Layer 3 of a small transformer language model trained on English Wikipedia (10 layers, counted from 0, width 64). Numbers have three digits each and are written without spaces.
A neuron's activation on a vector x is GELU(weights . x + bias), where the dot is the dot product.

Input weights of the MLP neurons that the questions are about. A number n stands for (n - 500) times 0.00096.
n7 (bias -0.047): 605299752502555354262699409173483361506350539425481672404544550590620476335554644210827390640682397528437311644437487619596536490787441570692386541392574662453367494549462645306475374341422286
n13 (bias -0.031): 597436556465634400323736489463409339364497512249688443583594537612449515517521644492415320375491598475330539546374705564390453766620494639640637290710417512568311589432400550450399461689612576
n16 (bias -0.031): 525467432251611601579544434435680468437703428400618625618373451316389415355390557419595561427491548537453634495548368543620529504480425621703524449424499576447428488389518379482553500595343677
n24 (bias 0.014): 434525524402407381508481443826372390511485687653635479454443617353395500419676354568446633513312447430294608722390541418348482380403696500567665287431488710612351424518572582418486525414567671
n26 (bias -0.052): 475351656325344447756634541612563545186732562305515551340356334202546402495519716602634022463462519758533315476252435549467687877529324258500504333526474778438408529613390489498561515398463640
n27 (bias -0.088): 475605185319218543334600322585528478302328686585501517458424462568512311507463474328541497383502368675731460444648734378588443625754692497303588550417280373519688621396509616478513501497475653
n30 (bias 0.007): 498524595538535612296390476481585540552500346400526639531536481430532325623685576520653629436395675545401564737473518443460271758564616638324518531291544557487461630448500493318269228427559449
n31 (bias -0.065): 502526230494424585404348483426695543505526673459570430472547663583689378417426539271580412774455392567421424614548443491661371467697536167621572444446462541419417581365279464533556493579664383
n32 (bias -0.084): 497361444507383592529479604251523312746481537375703600472601435372597222322515301470635556650677741596788336588641400523488425575583652609583460773263660376373528576300412514299531469463166433
n33 (bias -0.097): 309232588427609451565507515329725519468546268534523549420487500571353465482656438386718460355788926577291179677573525380638447568620454660444405696501303592338535648590432547513516331525489535
n46 (bias -0.037): 384550363527356299550413502441425454545680664353624632373386563499272404435401608505354583367800439709422739282654541496531444548481527527404513589449581538449666511434586654634459415543411597
n50 (bias 0.018): 595288457250439444418349513551383548678285653401730483533412466462738556625438632403297394333619377649465486618666596409301527467713572557544607542551630583404673487379349466505483463525522665
n54 (bias -0.010): 477467422563425296390499479406554674542348401576626751721380550277409523493427620611530359525389395569519385486430600412517735156418438621540512383423767572155478427435413555550531690590447581
n60 (bias -0.084): 524555330384589366448693552584403382615417549473554486573617653630569530532518540406470577346436427682530445590604608536500411605675855557454662380469500543603885466334599488566289366471457570
n68 (bias -0.011): 454591614425360537323737544678308759486681340355527497465637558435248512564665510525482312468417769429618329665427459399728414726482646589657492529278324548622327477364570608505398340423343659
n74 (bias -0.097): 574376412359558542521777513638404201486428211637812670464336536344476518536564303347635476514296426449440411366646537586372431238540602304649446694737452659647694448335264678272496315611386652
n89 (bias -0.037): 303458432523205565324567514501500710818308294591583720386594388590339364562369636446568495556583544521534413568430411515623515576700505276390402520153478488407421307368494550442564427771817644
n96 (bias -0.022): 377535560563684176492318423420587504602577602460540450588463719423427413441574784621436340159933632539346689465577489361458521271524495552577499320339572598325521432436610557630498505630539537
n97 (bias -0.053): 482381535546492584682331513437486621851326322544457629449521531457457522574503599553512427636539762466390452577599489082637609360568442287327477492561475455322604475415541632478446379490714453
n108 (bias -0.041): 342330521431524515500512567759542553500467617456527605367377463573482573534449402421363437509399462502314532657572535642390470488633446454613507589567589771638547456422427502331400362576459682
n114 (bias -0.078): 279419413309452406484407340518210575464449598429565710541745691679401503569382306503519356436716403575587661570692593512504407443627621603672557413453501573393656670511549524640507264407336371
n119 (bias -0.020): 399616306385631220390343351637450588700491754296430680567487655542470501452487592575396492448513490501364364559532592545648553309491664493455650429376653725459646481540615493616239442407453624
n120 (bias -0.034): 412464622666456464443424474504413565876653392342476609540498474223168398433517407660598608474531546472409477302603629442334464350432437638394488364387678412529475291404475694610516457388578780
n122 (bias 0.019): 513539441598425610572497436460366269622469339676581526590580478538350481573565423557473386343262543780460393589336599620656624631665464365765510447525408410455379403386683572539397451387297506
n125 (bias -0.023): 429315482413365433404429238578436573713384453362509341608513572526571537733575619582440529527396403717367382659659650455456460393679526393383505465715650562160656396333489506397410333375653604
n126 (bias -0.084): 450363579224359218803549734429800543365710559209687593469560672511416335217461688269724222645611462315563564516567532472538548550667337706443455505397463712621609338515348498428510465460618584

Each question shows a token from some text and the vector x that enters the MLP there. A number n stands for (n - 500) times 0.015.

" across": 678581406653387541496567527579465609484489440598287547445442427587467483435294429552482487428550553492526582496490329631488652506344446476456371622456523614517524470524524429485490507553373560
The neuron with the highest activation: n89

" went": 697600458631411525507649364470566516497579532582489547362419544491540474604261347620499484516531487454494452481420319533427424553504425566487500611453548474560495538541383358547530554384527572
The most active neuron and its activation: n26, at about 0.5

" several": 568631497508479388497383636524550516472488384403342441445396547647455565431267465390479561484590505357476544469436412535493612549380515567543471605571553569580376489547427347518553570584453607
The most active neuron and its activation: n126, at about 1.2

" be": 729464484571629501367679514492503554329451486428409402484335340563583631578490566395545572455563305468445499522510468520458554476407432563436524550503451553588523527494425461397577589546447488
Which three neurons fire most, strongest first? n7, n13, n74

"t": 444614478683634505383506486545553555501515485587350521575527538588525651576316508526451482536502531548483598494478540375384588480293500439407406493454517446561453666603411433570481463355362473
Which two neurons fire most, strongest first? n119, n54

",": 470425488722471559498573516469390471480507371641307547529407447520505671568359437598445501556439467388500390537649354570457456536483378555558420657567446478578517487595462420422520454573584502
The most active neuron and its activation: n74, at about 1.5

" Lu": 579593468454615520398533533447498460471539603498180334577500560475510452543482530440490627480505533473509554457522429571372566590505458454479556686467377483508461673535538375470496637443389410
The neuron with the highest activation: n27

"\n": 655395401537567487578503635465520645546515555538449468429580422458530607389208570525426443419492379509536536438534447515413469444345498647438551559549460364532477489509491416544416693563578554
Which two neurons fire most, strongest first? n50, n54

"3": 484481541725479470421456521511561482523525577501392386463452625652612478477433561497587422466453484358501581589599257550457521452558342617413440565493463413542572429487610227435547600462574496
The most active neuron and its activation: n126, at about 1.1

" Format": 469703574579632592430521474619515419511481426548436474451508496437505642565494416587462432478485391431488428472568233506434475368377623579546482731501438522579514522469496451437544312529423567
Which two neurons fire most, strongest first? n74, n68

"==": 686450388415562476524580557538597689484589413559497403425527446516481530414324471511338474452388438489627453368432376495458468464361541592482537652639454528626551420514537380641517568539479488
The most active neuron and its activation: n16, at about 0.55

"sh": 518736502698626436580545415572472498539579424513258421575374507647475556575417531634523580481456578496535595454391516428395551454437458403435469578448485420484607536594457414490463438383479481
The most active neuron and its activation: n97, at about 0.38

" band": 575592524512700455399487393620480432559437460378333506500490462429493633532565553591456447384372504453493556560439396469471591459241513441394562629460543623515500558523521497430569518569494625
The neuron with the highest activation: n119

" S": 436595371455482491500430504443380454506552510670349428550588504549557514670446473557409583441454494502384548558605466485495467531464461505431403529570428512531490756668545342558528454406380479
The neuron with the highest activation: n114

" cemetery": 567707442662586499473516396577469426639380580469310426539343492449589522655443551604552518423527580576485537501450440363459511467266500411515461629568570404507487461444474345417517596550514559
Which three neurons fire most, strongest first? n96, n97, n125

" In": 524450498584551539476603702428455470503470529532441337438325554549519481512308476524383653388504512555480494382535334599457527578364563410482490718437475453628508598551459478514550424525408552
The neuron with the highest activation: n46

"ian": 547716577710544549542507431385539550575485471460205383522347551469390560585459504513517489454414421412483563514491387438505535474388552418474536689562512432576578520559420368611495599534460485
The neuron with the highest activation: n97

" not": 636556474752527469371658495458404494330450410489475349512463505464486638546503645621404631461463521414477488473457472619442595553373466568473372543446565565494351453435500421615584548510469460
Which three neurons fire most, strongest first? n13, n54, n68

"-": 421421456685524537511505538514421535520473435618272344473459468536497686699380613408397472452459505514581554500442411536502466497433657396534478623495465601575376523557524265437453545537584554
Which three neurons fire most, strongest first? n89, n108, n68

" length": 519590430630583539409418457496581625569453430577545408574358337518600564733317579562555463570500493489534497373490406485435480426478491616448420568488478603573411578470510276409494566534329540
Which two neurons fire most, strongest first? n54, n16

" is": 747515452642675395260541483514444614389390550540473470432391423453549598535374412472467542477491409541551445539463505526498503529538428549371553561445461570584507452483466470416590569567553558
The most active neuron and its activation: n27, at about 1.2

" Pi": 575667443448644577427485484525464434391498485443245237486413603554503510602537435526489618492597510437479543513493463524565490643406495396490514471496390499576550588584603394548512468477415389
The neuron with the highest activation: n60

" state": 507639541592655618592471441539594377526385423431336369493406467449561618728347486419470504500496501549490597424508461462393544498413419565493390640473553504581536429478383399520575505580350592
The most active neuron and its activation: n74, at about 0.66

" radio": 550602471629613423536501526650430483497431586422455391479398525417523574601423530661402377479477524459322441446423321564437421566434561441442443566465501444505580597597530391543641468575430633
The neuron with the highest activation: n26

" on": 620577497741468549411513525667350611611531494443450562363351501594459484374351451452257466403526436436487624495471341583480489504388567492509473548485525571565456611518526473546570476493511571
The most active neuron and its activation: n46, at about 1.9

" ": 510433420629480523488489389574392608461466502598403317591490532538637645514444503454374477444401397479467686546484438596455462484350559491594502448430449542608551524469402338541673446478628521
The most active neuron and its activation: n24, at about 1.3

" ===": 640525345436595479412565371538448540517392388537548263468410555581482428661541431410374521534460557610442594535520485478448564570415453573461506642591436463657651374443557359573459568512437543
The most active neuron and its activation: n60, at about 2.2

" months": 647647595448359512420376447491509502603543491496440393409391536425557509724392554629436509455536514441414556450492483553400499544432494572457481743521501300566422529555355396521516427523538605
Which three neurons fire most, strongest first? n50, n120, n30

"ol": 532677467754613541483577484417505572510512524565248390602591490482448547670402516519446489481579584468447532470446457423485511431243510475418475571516524400534581525610470375564553515366409407
Which three neurons fire most, strongest first? n96, n97, n120

"1": 447422489785511405488371508609558479533619429496543448249361611587491541623465500516450517515443555473472586490596343467496448524449342483392497639481492525584553535465515295554560531500655484
The neuron with the highest activation: n46

"0": 451514467635517491545391562699467365572547475497524474349383589517465606575547523559530456331467400398379435524453338525433630497510517477403520505461502550554583463556538271456612701513622480
The most active neuron and its activation: n24, at about 2